Layer 6 of a small transformer language model trained on English Wikipedia (12 layers, counted from 0, width 96).
A neuron's activation on a vector x is GELU(weights . x + bias), where the dot is the dot product.

Input weights of the MLP neurons that the questions are about. A number n stands for (n - 500) times 0.0014.
n11 (bias -0.227): 475 496 248 452 517 388 576 375 521 475 534 384 636 624 521 278 428 504 437 525 654 565 677 302 238 439 619 443 683 635 404 537 517 488 749 500 697 424 613 199 461 453 667 426 138 565 500 471 526 345 396 340 326 812 425 555 528 463 550 576 415 291 778 436 177 477 345 626 399 645 340 458 440 547 483 245 355 521 312 576 724 565 529 809 618 450 666 713 508 331 459 446 611 564 433 654
n28 (bias -0.174): 598 469 531 281 605 500 505 428 287 323 328 111 536 330 509 579 610 612 650 428 222 794 632 509 604 420 776 434 231 242 712 406 775 684 458 528 514 244 458 473 479 532 523 332 703 675 476 369 440 699 315 291 539 642 545 666 633 702 835 372 570 404 491 468 457 281 614 424 524 348 336 424 684 546 532 383 374 408 561 457 613 604 295 216 486 433 750 735 788 518 434 576 464 560 391 500
n46 (bias -0.155): 528 577 676 557 525 482 299 849 301 462 574 703 437 640 507 558 298 338 307 535 461 607 436 332 473 694 586 372 615 328 514 483 515 665 475 576 443 414 533 486 270 620 677 600 439 517 504 447 329 344 440 511 415 446 327 720 503 570 388 446 438 367 711 460 459 579 514 726 604 437 311 401 630 457 496 698 469 536 674 406 520 513 545 533 681 423 586 486 550 451 597 412 385 450 376 331
n49 (bias -0.085): 513 440 497 339 329 506 614 659 612 481 417 405 585 624 412 299 467 561 503 506 675 398 393 566 482 525 493 619 530 586 551 326 543 668 457 552 339 497 550 604 494 418 506 494 464 633 554 672 582 676 573 513 318 351 424 298 640 500 595 425 724 386 411 659 424 667 368 452 645 500 262 319 624 342 510 374 472 510 403 551 580 579 613 538 616 506 590 435 574 434 565 472 367 523 510 338
n60 (bias -0.271): 389 607 573 421 621 256 475 608 354 655 454 693 385 698 709 412 280 480 709 223 545 609 626 418 488 236 432 769 357 527 293 557 367 537 449 348 583 399 435 770 512 799 359 618 563 307 370 471 526 421 686 504 528 361 665 712 401 488 455 618 561 508 500 584 357 732 308 640 517 310 504 702 631 407 388 603 576 652 448 637 373 481 422 473 755 623 371 296 466 353 419 570 586 323 358 298
n69 (bias -0.275): 329 482 560 548 493 630 563 453 264 464 395 586 496 443 661 185 541 372 493 547 371 588 474 461 448 702 522 578 402 465 680 596 496 507 597 338 278 683 812 418 443 597 308 571 655 500 549 525 388 485 467 504 448 281 403 482 552 694 493 419 535 399 615 331 531 615 438 340 649 428 462 532 541 476 525 298 664 309 640 658 604 397 397 456 736 314 440 526 577 429 701 579 418 522 507 205
n104 (bias -0.097): 389 608 400 617 634 328 247 540 337 575 716 444 598 513 654 638 513 402 607 579 480 497 386 340 487 565 648 559 600 468 431 608 538 582 473 591 487 534 376 507 383 544 463 519 578 616 469 490 524 250 609 513 513 615 441 534 547 641 405 429 632 497 582 375 576 281 457 335 640 625 443 507 341 562 454 531 583 557 347 504 560 674 480 518 367 412 330 632 252 431 649 569 772 312 530 533
n111 (bias -0.126): 572 595 623 445 589 355 321 431 596 519 258 398 492 553 595 567 640 365 620 347 363 723 481 443 293 421 258 601 324 558 431 345 195 618 524 527 519 461 428 621 614 626 523 474 805 493 616 634 614 708 362 488 548 583 508 363 599 743 219 488 560 493 553 255 339 618 388 597 270 466 409 321 461 675 554 690 518 297 676 570 504 468 500 532 654 489 545 594 337 587 564 306 470 512 619 378
n122 (bias -0.022): 592 464 451 351 362 603 500 490 523 546 416 421 424 646 543 435 595 586 480 447 420 630 483 480 391 412 636 484 416 432 477 563 417 454 562 327 510 642 347 648 330 418 530 647 405 497 462 367 308 617 703 440 474 496 557 599 408 666 550 765 536 275 483 568 656 528 235 487 669 566 752 417 520 519 339 327 419 435 483 407 628 319 526 537 433 523 484 507 459 477 305 282 408 310 637 410
n132 (bias -0.100): 507 613 522 392 576 545 500 470 424 306 336 688 575 327 553 526 685 315 186 704 545 423 404 421 489 177 570 619 575 484 485 346 724 541 426 624 538 496 413 594 338 402 485 467 651 452 417 508 594 603 674 298 606 705 458 547 297 613 511 373 282 438 443 685 467 557 469 432 328 104 500 481 430 702 390 539 643 577 488 464 485 305 272 598 618 553 423 690 569 433 589 602 583 458 466 534
n154 (bias -0.247): 492 485 451 368 422 343 594 454 531 353 515 470 789 424 725 280 414 434 686 496 695 470 737 546 507 466 520 466 412 550 638 732 492 538 611 484 631 298 288 394 579 520 438 575 500 437 556 477 639 720 681 566 634 338 297 704 555 553 367 590 609 496 603 344 496 543 639 431 557 263 162 224 590 292 546 528 389 582 576 685 555 366 674 561 423 344 571 425 570 364 534 618 580 281 380 435
n165 (bias -0.142): 438 639 396 271 455 703 421 688 548 402 519 522 427 471 595 375 519 412 608 397 544 532 590 624 561 518 417 489 562 644 489 463 519 474 660 82 697 261 512 573 586 523 437 692 511 744 481 578 177 274 603 582 496 368 386 685 525 533 621 455 604 504 254 575 408 559 355 441 695 632 549 673 455 472 526 600 578 590 639 496 560 677 398 510 381 420 780 617 489 460 381 493 613 515 366 357
n199 (bias -0.109): 468 516 484 504 488 484 459 464 520 278 581 264 392 187 504 543 516 774 740 258 532 677 680 464 691 457 442 702 361 347 613 815 442 460 550 516 565 533 660 341 616 367 375 532 562 613 432 355 641 500 427 573 465 491 375 620 731 632 580 332 398 457 697 754 211 462 658 454 491 496 423 584 623 470 686 333 434 360 483 448 612 500 408 519 642 484 712 129 475 393 496 712 692 492 443 456
n209 (bias -0.127): 399 251 500 557 523 542 434 449 332 272 621 266 110 500 339 711 415 606 266 500 518 491 364 335 599 809 552 723 471 575 509 495 447 436 505 623 682 533 708 294 707 481 681 495 386 495 515 194 94 495 662 463 487 776 218 690 655 302 569 637 559 589 486 467 607 535 673 256 593 781 540 731 434 526 430 519 518 576 403 366 669 496 880 285 752 656 757 415 401 459 563 426 326 481 505 468
n210 (bias -0.077): 431 361 558 470 246 584 372 493 532 349 581 368 569 476 441 486 407 510 461 531 389 643 433 590 338 384 165 239 284 500 570 465 648 514 439 664 714 603 449 583 299 540 465 267 418 520 614 388 601 423 535 472 459 447 552 607 417 608 289 539 415 705 472 362 570 533 335 431 607 403 463 503 340 513 416 297 406 546 661 478 597 474 321 574 461 403 473 443 461 445 534 417 431 245 475 754
n216 (bias -0.205): 391 480 396 365 492 445 311 425 393 450 290 222 543 520 605 634 319 406 329 496 594 504 269 679 671 639 568 403 203 547 504 582 414 371 545 347 595 380 389 196 595 626 460 643 335 565 248 709 691 567 520 718 504 722 897 480 470 727 606 677 473 508 418 540 489 632 544 448 446 382 640 528 508 448 678 345 508 375 740 496 617 685 535 584 571 531 542 561 516 403 485 422 484 636 448 673
n227 (bias -0.013): 393 454 353 493 500 731 308 315 589 436 461 504 492 604 485 388 547 688 539 431 400 586 570 313 522 413 645 473 702 796 465 344 456 596 575 590 376 383 480 248 271 651 589 636 654 279 310 319 413 671 442 481 239 400 550 433 272 496 508 598 515 381 700 500 589 493 348 362 642 373 570 650 476 518 264 640 723 335 419 409 600 330 641 379 290 477 571 626 641 466 466 519 626 414 581 393
n277 (bias -0.245): 386 314 758 601 573 678 402 342 365 618 534 352 500 662 376 775 500 376 583 217 471 523 408 196 430 820 255 623 455 474 654 272 619 190 515 603 602 636 610 662 469 505 640 363 652 435 303 495 401 360 442 418 677 396 390 539 619 261 695 407 275 532 213 539 463 531 665 523 601 920 399 299 353 662 442 400 635 402 716 700 661 668 282 749 602 524 393 539 597 424 256 529 429 314 693 89
n295 (bias -0.156): 490 621 429 513 560 490 493 664 577 589 475 535 679 490 434 483 557 630 444 382 778 459 800 497 524 469 233 668 445 511 517 338 561 396 629 607 781 578 565 376 464 561 661 445 322 568 409 535 482 542 601 409 308 303 552 575 553 354 410 578 531 675 802 280 413 389 504 326 408 434 513 378 710 402 458 258 288 550 445 485 570 417 424 490 560 628 554 625 507 459 435 583 445 546 521 490
n309 (bias -0.201): 343 493 482 532 424 557 454 394 382 526 678 369 306 372 496 540 469 388 447 409 530 397 382 392 588 315 523 689 623 774 364 545 703 357 617 404 599 561 457 407 416 628 723 541 415 522 338 428 321 557 609 477 485 377 718 465 334 819 654 585 249 402 462 477 330 556 690 383 520 282 738 455 523 398 561 367 365 646 472 476 721 354 541 465 504 504 749 662 592 519 618 661 515 619 515 677
n310 (bias -0.156): 578 552 581 387 787 181 540 583 363 500 302 144 556 504 483 517 313 483 637 430 339 342 420 539 716 410 576 272 491 727 526 461 559 691 662 464 205 469 655 400 280 297 693 629 397 598 675 566 473 562 474 623 322 680 173 437 546 596 500 522 410 428 635 736 529 806 615 455 657 465 479 522 58 508 619 609 475 286 413 472 550 544 349 472 663 660 521 625 798 569 534 530 673 438 672 535
n314 (bias -0.287): 310 668 403 174 496 473 574 592 728 402 319 538 454 458 428 191 594 467 745 412 328 623 613 530 571 704 316 530 379 479 485 371 444 519 547 394 577 582 540 363 546 453 592 598 614 485 637 596 694 682 523 264 597 508 458 606 342 374 473 637 796 407 607 637 544 278 504 529 244 485 456 416 594 234 461 488 374 437 395 447 637 525 690 375 635 390 642 496 434 534 650 523 523 328 651 508
n317 (bias -0.140): 389 631 628 260 536 704 427 292 597 315 592 504 397 373 358 640 508 573 641 735 508 352 605 532 261 492 545 284 333 630 576 512 616 492 521 581 500 662 413 393 493 718 608 570 357 570 617 524 537 327 684 657 523 665 747 394 203 603 666 549 683 550 452 504 332 519 464 496 483 274 458 568 316 657 468 500 415 439 605 320 454 404 397 522 339 338 640 512 395 476 445 389 603 334 556 39
n320 (bias -0.087): 486 569 298 467 434 445 479 383 563 670 455 620 459 689 476 440 542 431 563 248 545 638 353 524 557 347 359 415 384 474 524 435 507 527 415 606 538 598 309 575 400 372 389 351 602 527 301 396 425 698 801 590 420 463 607 408 305 510 497 665 524 433 751 588 632 639 392 500 343 600 573 510 362 406 431 375 470 511 507 374 500 758 514 638 545 521 631 489 532 227 530 435 620 560 302 421
n321 (bias -0.071): 358 689 510 353 557 468 461 662 334 635 765 354 486 566 594 364 475 635 621 500 580 599 568 465 649 459 349 541 430 302 391 549 456 542 391 554 542 482 610 750 193 540 458 483 507 493 434 437 297 518 581 730 554 363 447 514 560 441 647 650 476 225 423 568 513 346 422 397 559 675 577 437 511 621 369 478 486 650 537 485 497 532 340 220 599 688 493 428 250 455 493 500 486 507 493 371
n333 (bias -0.222): 288 257 423 575 275 522 487 679 584 539 469 327 349 474 340 657 585 680 708 644 504 619 615 288 382 436 380 753 404 235 635 543 491 400 234 558 623 451 527 634 679 464 329 119 674 640 523 229 198 443 413 504 513 798 631 616 542 574 613 433 816 369 722 513 408 590 478 422 546 339 575 313 549 508 610 813 614 513 692 509 588 524 651 472 703 643 551 205 456 543 521 587 543 509 311 387
n335 (bias -0.068): 320 585 681 555 457 399 476 523 664 386 597 412 393 354 327 530 409 630 297 403 434 440 324 263 646 470 492 820 532 249 527 446 400 142 683 492 438 626 601 400 367 388 543 485 362 320 346 779 432 368 636 722 418 420 558 718 541 427 515 457 610 519 843 461 507 608 683 602 557 431 444 388 630 493 500 588 493 666 439 608 474 479 672 428 629 435 496 464 539 412 428 585 680 768 449 573
n351 (bias -0.159): 585 503 440 333 552 565 528 616 369 520 386 700 544 490 514 517 420 467 469 661 691 360 465 629 596 376 483 281 292 585 322 297 436 575 535 168 707 406 586 646 468 563 514 292 458 623 579 431 507 583 270 521 357 422 333 609 657 490 548 437 510 559 548 483 556 532 459 458 489 336 379 401 636 410 521 571 351 451 568 533 467 601 459 522 697 636 314 363 580 534 497 459 456 420 762 319
n353 (bias -0.124): 729 556 536 421 674 167 458 380 440 415 680 307 337 426 467 515 374 353 477 362 429 500 557 448 514 423 301 544 594 423 620 681 233 467 388 504 515 546 621 604 528 639 455 610 508 413 406 530 527 549 687 436 308 593 787 542 475 656 296 831 580 446 504 241 597 650 451 595 615 452 518 425 244 528 526 558 500 660 786 644 424 552 419 608 462 404 365 561 321 496 449 559 500 561 715 493
n359 (bias -0.066): 448 392 668 607 500 466 370 534 259 751 398 381 389 612 459 555 305 543 564 695 481 434 614 533 377 301 328 445 272 399 586 622 322 716 562 561 572 435 781 615 420 577 568 456 565 435 402 597 531 523 567 285 515 537 638 611 600 612 485 405 346 619 530 420 557 640 564 542 753 686 608 123 561 608 564 426 500 664 327 444 590 534 596 788 542 556 595 550 371 330 507 422 481 698 504 463
n371 (bias -0.103): 640 351 615 513 689 436 449 482 541 433 404 604 505 287 423 328 235 417 638 327 477 669 518 757 566 388 598 728 495 249 158 387 453 400 655 797 491 449 723 468 432 519 710 549 691 774 400 582 317 596 641 587 659 752 196 547 278 396 708 319 669 100 573 463 557 606 789 388 745 550 670 155 463 670 294 613 553 495 510 559 386 454 518 263 477 365 615 509 389 455 549 437 419 458 445 400

Each question shows a token from some text and the vector x that enters the MLP there. A number n stands for (n - 500) times 0.01.

"ile": 565 356 587 400 637 405 715 508 588 493 374 480 467 458 674 526 459 534 466 556 499 591 470 552 381 595 505 462 592 414 341 433 656 622 513 466 303 653 523 501 686 480 473 528 430 430 506 520 516 448 532 542 475 407 591 540 607 365 487 460 505 452 231 591 417 348 600 505 418 542 513 514 277 560 475 628 390 468 576 402 431 382 423 413 407 537 533 464 625 616 596 573 511 473 489 623
The neuron with the highest activation: n310

"on": 607 497 563 655 484 584 548 503 558 595 500 428 474 465 683 499 413 562 378 584 454 518 585 633 352 474 564 527 502 469 325 321 440 453 613 414 707 620 556 510 545 454 356 489 493 299 539 396 445 417 318 551 568 432 659 444 626 540 518 594 367 550 432 536 556 365 435 606 452 530 580 504 436 438 628 441 328 442 552 297 486 524 524 310 252 389 479 496 554 542 655 623 575 542 573 534
The neuron with the highest activation: n309

"am": 559 481 624 683 593 462 618 517 530 380 444 475 377 536 484 413 421 442 478 544 577 584 646 598 356 555 556 482 505 468 467 561 414 487 561 444 511 533 422 376 737 542 398 532 423 400 623 566 561 456 358 567 517 324 527 561 737 399 430 483 415 600 279 465 588 468 490 668 520 578 387 486 385 548 675 560 431 452 543 331 472 492 739 280 499 398 350 489 471 418 578 475 619 475 511 478
Which neuron fires most, and how strongly? n154, at about 1.8

" ex": 443 434 502 641 516 413 853 541 452 628 425 560 439 537 581 376 553 549 476 448 430 477 600 667 416 447 626 385 495 509 400 565 415 568 429 524 532 495 668 517 575 411 478 525 532 442 463 442 531 324 468 478 495 394 551 525 641 566 367 490 383 615 413 491 584 456 491 575 422 550 326 392 406 554 701 473 585 423 537 358 522 459 462 370 442 455 419 451 586 433 667 595 552 544 581 424
Which two neurons fire most, strongest first? n69, n359

" at": 543 384 462 565 606 515 884 540 548 481 385 519 410 516 701 490 463 382 488 476 500 512 464 558 393 499 594 504 591 436 247 401 522 590 469 561 413 530 503 567 584 407 409 494 448 375 582 534 467 381 471 514 481 336 555 542 532 401 673 422 571 568 278 535 539 361 479 632 326 535 548 538 454 478 519 540 414 463 552 368 545 483 627 474 510 510 427 500 511 556 684 476 443 579 486 587
The three highest activations, in order: n314, n49, n351

"ations": 463 463 506 573 506 455 753 389 530 636 448 612 522 481 581 369 446 588 481 409 572 542 606 611 503 478 514 400 486 452 436 521 465 515 468 505 407 605 431 478 581 361 289 520 324 481 494 501 406 463 311 545 523 372 637 588 589 582 459 615 360 689 518 573 584 373 434 691 463 515 475 542 390 479 639 403 354 404 663 298 448 468 636 452 447 434 497 468 568 534 643 497 601 547 471 557
The neuron with the highest activation: n320

" Church": 446 400 548 581 633 489 695 430 467 599 488 570 576 533 648 453 525 485 355 518 512 481 608 359 429 575 594 372 657 450 423 502 619 448 494 513 500 577 519 473 711 422 516 440 432 317 587 537 541 391 367 469 448 329 530 612 543 563 516 659 429 551 347 516 464 343 419 699 483 592 528 561 369 549 555 510 433 472 597 245 466 338 495 488 443 489 422 498 568 504 546 526 581 551 362 512
Which neuron fires most, and how strongly? n11, at about 1.7

"ice": 480 456 615 615 668 443 671 387 583 483 454 495 514 469 545 523 415 610 368 477 544 529 691 584 379 566 519 379 540 347 420 559 491 473 609 518 442 579 430 463 533 440 314 428 451 428 548 529 493 451 315 523 579 462 531 669 556 588 460 693 336 612 464 482 507 355 421 630 457 645 584 467 406 507 680 451 366 366 535 363 521 385 388 326 387 492 424 469 613 574 670 560 443 617 557 593
The three highest activations, in order: n210, n199, n28

".\n\n": 581 417 543 598 645 484 814 448 549 524 265 488 526 468 560 452 571 623 477 482 343 559 531 476 441 559 625 383 636 446 363 640 422 476 573 431 556 447 585 554 553 462 491 421 421 458 495 554 476 413 495 704 548 394 559 464 633 488 598 428 368 631 359 409 472 389 505 555 434 545 564 481 457 532 589 575 375 463 503 330 415 463 633 520 501 473 472 413 616 380 471 491 466 427 455 581
The neuron with the highest activation: n199

" and": 587 473 532 680 594 376 883 499 509 530 450 566 541 450 562 560 557 459 344 518 439 556 512 520 399 506 628 578 600 456 293 426 538 577 491 542 475 640 390 512 547 462 427 414 353 469 607 585 462 392 344 535 532 308 536 655 509 578 540 404 398 551 411 463 592 333 466 590 432 597 572 442 319 642 569 583 512 429 504 359 412 520 509 400 419 484 494 396 471 482 524 529 532 470 473 504
Which two neurons fire most, strongest first? n104, n132

" Co": 544 291 520 649 553 359 673 487 561 616 389 558 476 607 494 431 512 526 237 499 570 591 516 597 490 577 522 495 566 541 220 521 534 605 451 568 517 542 531 616 640 367 365 389 470 356 541 548 558 358 495 499 442 461 501 544 580 556 484 695 422 562 357 483 554 337 409 567 440 568 577 542 389 583 632 440 404 457 496 278 533 464 431 431 520 399 485 485 568 525 548 652 462 605 493 478
The three highest activations, in order: n11, n209, n210

"ic": 494 559 424 734 508 486 609 514 599 480 428 598 495 532 560 502 507 508 262 500 400 568 577 614 429 501 577 463 579 492 398 511 455 486 443 638 580 593 356 498 502 420 474 391 484 483 460 518 476 404 362 576 684 344 624 527 651 518 449 657 264 570 432 552 603 313 388 608 494 477 601 394 506 410 589 429 407 445 478 260 392 499 527 270 369 535 524 463 558 540 665 473 541 593 582 642
Which two neurons fire most, strongest first? n210, n309

"let": 520 492 611 496 613 466 500 576 444 646 609 511 361 506 473 530 453 495 495 649 499 357 626 535 443 561 522 362 461 375 357 496 376 538 509 412 519 511 525 331 675 501 299 559 494 461 435 457 562 302 394 716 638 410 580 540 595 566 469 429 315 549 320 590 503 276 485 630 481 661 515 484 449 521 697 492 448 539 547 382 474 466 593 349 334 500 451 574 625 578 600 493 556 589 450 472
The three highest activations, in order: n359, n216, n165

" tra": 649 341 481 571 567 396 688 569 544 690 422 530 462 491 504 402 538 611 575 594 586 520 529 550 485 480 617 472 651 487 303 543 491 509 479 558 444 463 557 500 673 477 445 396 456 293 409 641 566 281 504 617 518 347 525 600 537 476 472 576 469 448 393 583 685 435 417 533 505 593 337 425 398 571 561 449 488 407 558 344 452 531 450 365 536 325 389 526 588 451 543 502 504 564 494 451
The neuron with the highest activation: n49

"1": 516 420 477 649 566 494 721 519 645 573 499 489 585 463 360 436 564 641 452 547 421 542 543 631 466 532 601 452 603 332 350 327 492 636 582 484 460 558 489 545 707 495 403 517 288 316 576 438 511 489 372 518 585 271 551 397 517 516 474 507 587 573 263 651 535 527 519 678 472 578 558 403 404 513 418 467 521 325 577 435 549 422 582 410 471 421 463 322 539 601 542 488 424 477 456 510
The three highest activations, in order: n49, n122, n314

" of": 436 503 626 599 468 422 821 444 540 501 373 544 595 498 547 387 488 542 479 489 377 506 644 644 402 486 585 508 536 425 303 426 472 512 572 437 550 591 413 507 521 378 425 421 432 415 520 452 443 444 364 495 469 392 594 648 590 506 630 612 479 604 410 502 542 319 429 618 487 540 467 456 441 501 500 666 483 344 461 320 573 403 547 349 447 569 498 502 535 476 683 593 580 565 564 516
Which neuron fires most, and how strongly? n314, at about 1.7

"um": 550 446 542 674 552 550 542 500 498 617 439 401 578 494 655 391 446 449 380 511 465 524 470 664 416 593 619 647 479 565 424 448 537 516 460 523 451 486 337 463 675 494 334 538 515 397 511 441 498 492 484 605 475 351 685 491 518 539 364 569 353 634 355 652 450 360 421 706 509 521 461 426 532 489 645 361 353 523 522 245 458 578 569 269 418 403 501 453 591 511 523 501 630 560 441 630
The neuron with the highest activation: n216

" he": 649 403 543 606 611 477 779 457 555 543 461 486 612 566 551 503 475 538 425 539 525 464 521 506 366 478 659 497 725 463 431 476 492 575 518 465 460 542 487 495 662 422 556 441 309 364 494 516 518 320 570 496 577 415 564 594 547 531 453 438 476 411 289 477 534 315 411 485 514 584 545 484 451 558 595 671 470 510 592 353 353 431 379 301 450 553 399 420 472 485 530 523 560 483 468 570
Which neuron fires most, and how strongly? n104, at about 0.3

"6": 486 478 435 729 602 593 762 419 515 555 405 491 489 420 466 420 465 626 411 575 384 578 560 586 388 701 594 396 606 518 458 415 415 597 506 597 518 587 402 533 535 560 468 555 490 424 633 549 459 344 491 519 599 350 553 461 550 489 336 547 517 590 297 522 449 538 446 622 431 636 548 451 372 465 529 492 483 369 487 519 490 286 445 357 246 548 468 338 606 443 716 519 512 449 451 578
The three highest activations, in order: n210, n69, n317

" st": 577 481 490 672 616 378 674 570 514 657 427 528 442 528 547 516 457 478 380 473 584 520 531 420 404 471 588 363 716 407 307 417 536 597 496 493 465 563 488 457 637 373 550 544 435 336 519 562 479 381 569 476 566 288 514 588 558 567 556 525 458 403 360 513 575 350 429 565 473 732 476 557 239 518 530 547 528 415 541 324 466 533 567 486 431 475 492 461 588 348 597 655 524 487 422 602
Which two neurons fire most, strongest first? n104, n11

" world": 533 491 524 578 514 497 861 524 554 631 460 566 525 473 627 335 510 551 504 510 624 521 623 539 400 482 610 416 619 414 459 517 429 456 477 487 578 492 499 462 659 471 460 454 258 419 502 497 495 423 445 508 507 436 648 660 593 385 459 465 420 505 371 579 481 306 406 518 542 532 429 524 355 552 614 560 312 468 591 342 517 460 510 538 431 426 438 456 531 430 658 458 521 561 392 547
Which neuron fires most, and how strongly? n11, at about 3.1

" Theatre": 527 422 584 670 582 505 675 476 461 620 354 545 525 520 663 458 435 594 317 474 610 420 654 423 457 551 569 482 514 398 329 585 572 588 427 555 474 522 571 411 657 459 337 414 407 393 535 545 489 380 338 512 439 352 476 661 509 492 511 595 480 688 397 513 529 329 459 726 416 618 519 537 332 492 542 506 422 467 560 322 495 365 576 436 433 483 466 437 527 546 594 575 600 574 415 553
The neuron with the highest activation: n11

"itor": 561 492 517 563 613 375 676 463 552 535 496 498 430 560 644 576 452 518 364 452 517 514 617 551 464 470 537 433 600 309 479 581 459 587 471 483 417 527 491 373 487 532 291 440 448 352 519 503 490 357 352 620 610 384 519 618 594 578 463 680 442 544 458 481 612 330 490 716 384 625 573 449 327 491 667 516 429 418 583 327 554 367 498 490 402 474 466 418 583 417 689 500 593 512 491 533
The three highest activations, in order: n353, n46, n199

"atus": 521 405 540 567 720 504 771 496 552 514 370 508 448 452 550 472 538 489 474 455 519 548 563 521 453 548 541 423 497 452 474 633 470 512 595 419 400 554 479 417 644 469 511 530 404 486 530 572 589 438 491 650 601 336 546 594 606 481 533 470 335 669 381 607 529 393 525 594 433 484 457 414 478 460 606 540 344 374 601 183 497 419 570 466 523 494 467 353 600 436 606 459 423 435 485 517
The neuron with the highest activation: n199

" Det": 497 385 580 668 583 537 735 489 436 571 363 481 518 576 593 349 511 483 283 453 558 565 632 610 420 512 538 417 493 520 310 448 421 597 414 545 514 631 515 567 640 408 341 399 613 325 495 572 453 423 448 455 514 504 534 495 552 528 464 551 448 598 376 449 522 307 414 655 356 477 517 658 470 559 425 501 516 482 617 335 431 511 641 447 438 492 366 534 635 393 652 510 539 514 603 508
Which neuron fires most, and how strongly? n111, at about 0.83

"en": 579 451 591 718 524 591 784 527 596 386 536 558 493 520 567 466 477 470 346 438 509 483 623 592 454 508 467 479 437 418 351 577 419 654 505 546 471 444 311 630 595 490 420 516 530 388 658 601 436 357 473 486 558 286 544 608 595 466 434 553 316 637 371 533 431 510 484 484 449 547 499 408 472 529 665 403 402 462 592 276 396 472 589 338 329 466 479 503 644 573 631 461 495 587 553 420
The neuron with the highest activation: n154

" cons": 557 315 499 585 461 413 661 593 570 633 473 580 435 483 518 440 560 572 438 531 350 450 498 504 487 458 636 418 542 453 458 429 359 539 431 445 525 541 494 493 610 403 440 515 451 422 470 443 556 430 428 560 523 337 656 460 666 533 357 660 347 500 272 535 663 568 424 683 403 612 423 421 473 481 610 624 483 430 650 361 599 611 495 403 565 505 439 326 558 452 655 563 536 528 528 362
The three highest activations, in order: n351, n353, n111

"-": 498 468 653 788 589 441 799 551 596 571 373 525 682 491 445 416 551 338 315 523 432 582 479 556 479 514 511 434 460 523 349 452 476 563 493 604 513 507 410 498 507 408 500 513 452 362 513 495 461 445 468 585 515 317 599 517 573 499 404 430 326 581 385 587 440 407 388 622 461 614 565 462 403 501 474 548 502 495 533 298 407 441 528 470 282 366 479 401 633 622 633 589 517 593 576 698
The neuron with the highest activation: n210

" while": 611 406 618 495 634 407 797 494 506 485 335 551 399 476 610 437 540 634 408 508 373 572 506 471 334 531 659 488 591 460 328 421 613 571 466 570 409 659 459 481 698 470 466 413 419 351 512 535 584 416 472 600 513 491 574 554 576 525 592 448 321 421 368 461 472 443 539 542 418 598 537 424 347 563 476 617 457 494 560 422 384 389 562 413 461 533 470 408 653 490 543 534 496 452 519 501
Which neuron fires most, and how strongly? n132, at about 0.91

"go": 556 388 601 599 564 540 667 482 498 599 388 472 337 542 503 479 508 446 552 525 535 601 588 518 411 471 580 520 640 396 341 540 415 576 394 549 526 561 436 558 720 548 316 471 445 434 558 592 504 369 495 506 651 451 567 548 585 453 348 556 267 579 423 585 452 394 365 531 496 513 451 532 495 531 596 601 458 418 577 304 480 334 550 343 490 287 444 414 624 674 651 437 486 520 496 597
Which neuron fires most, and how strongly? n111, at about 1.3

",": 574 435 561 470 718 511 864 499 494 469 321 471 431 486 568 531 542 572 427 498 439 587 608 522 400 555 596 531 628 418 331 492 630 530 505 479 554 554 491 513 620 397 434 427 443 420 537 535 452 385 457 677 521 322 674 520 605 458 571 462 442 488 349 455 488 410 502 556 414 586 478 430 410 488 575 537 394 436 561 387 347 308 579 432 428 535 564 436 559 458 537 506 464 498 488 594
The neuron with the highest activation: n28

"P": 504 434 520 734 488 468 688 494 516 625 335 536 515 598 448 465 552 432 351 515 536 534 572 559 386 521 609 425 686 423 374 473 506 491 429 508 629 606 410 600 689 432 463 426 564 354 595 467 436 338 409 581 449 485 638 427 534 576 504 506 572 487 290 518 535 383 475 482 522 610 548 442 499 397 574 538 398 348 539 258 469 508 627 482 381 496 598 369 607 393 589 529 538 591 460 497
Which neuron fires most, and how strongly? n333, at about 1.7

"ult": 587 581 627 606 696 476 636 528 537 500 442 538 428 463 531 539 465 390 425 456 554 501 635 498 428 663 580 367 620 458 532 564 401 467 505 399 587 562 457 451 574 424 310 587 558 395 592 448 463 330 470 593 594 209 543 621 599 489 416 569 216 486 401 576 531 397 546 674 511 628 398 505 359 417 495 585 471 481 530 399 573 410 517 372 343 492 442 468 604 415 663 421 608 434 520 450
Which neuron fires most, and how strongly? n46, at about 2.1

"a": 574 476 526 551 624 391 761 514 566 454 559 556 438 465 552 462 377 566 463 485 491 609 569 500 463 377 575 452 471 410 429 587 432 544 485 446 573 476 560 389 666 454 391 463 381 445 501 610 463 415 384 527 571 388 476 626 630 563 496 544 461 579 373 496 576 285 373 542 490 584 373 425 382 599 614 519 470 367 607 305 599 385 649 290 406 489 531 419 533 692 622 565 576 546 516 514
The neuron with the highest activation: n199

"em": 478 375 618 656 648 518 757 562 684 497 482 558 505 513 463 352 501 445 364 471 485 491 459 584 431 594 554 545 604 523 345 445 567 566 513 533 485 454 440 523 695 484 459 548 656 390 624 430 469 454 507 494 524 285 407 476 530 561 360 398 338 493 309 663 375 381 430 723 521 636 487 494 562 465 640 536 402 380 519 282 526 486 605 339 429 473 464 504 552 440 621 519 565 496 441 475
The neuron with the highest activation: n49

" the": 586 460 554 588 646 500 927 511 567 531 305 423 486 513 622 450 574 527 513 493 414 473 495 522 497 532 624 373 578 453 358 583 451 509 611 414 530 623 577 438 580 485 531 477 429 433 457 551 469 415 508 663 497 462 549 499 546 455 618 439 419 555 325 509 515 425 474 530 442 538 538 501 515 453 517 563 381 429 543 268 435 410 561 483 517 453 470 433 570 414 531 458 484 351 457 550
The three highest activations, in order: n310, n122, n351

" on": 546 383 564 527 579 478 788 434 517 508 342 557 490 510 685 504 440 488 443 527 448 515 559 524 400 471 662 434 583 311 182 536 471 521 499 484 619 581 446 545 627 471 519 500 392 424 492 505 513 387 477 549 611 374 555 558 512 586 577 389 564 538 359 468 523 388 466 654 395 495 459 435 422 541 510 559 465 458 541 411 549 370 629 414 432 493 507 376 540 584 691 398 507 627 456 533
The neuron with the highest activation: n371

" organ": 534 463 605 641 610 469 614 578 577 582 509 517 388 588 608 405 507 621 407 549 472 572 663 561 379 396 648 544 542 357 493 546 521 520 439 458 417 477 626 460 680 438 429 451 398 377 435 471 537 444 304 526 490 413 627 481 612 462 479 677 391 588 328 474 586 302 498 603 507 474 469 412 427 477 569 561 403 490 584 321 589 393 429 476 487 362 434 399 622 459 692 466 527 545 515 423
The neuron with the highest activation: n359

"==": 531 449 660 641 615 564 723 509 547 537 293 507 637 401 540 433 542 608 468 626 265 568 568 525 481 526 567 295 652 392 320 558 480 433 441 475 617 486 518 557 501 361 449 528 460 323 498 553 438 398 412 627 496 365 588 567 593 437 532 648 450 609 368 488 541 395 433 600 618 429 507 425 300 509 596 645 390 434 497 426 473 543 480 428 518 482 515 463 517 470 558 469 592 420 455 503
Which two neurons fire most, strongest first? n310, n210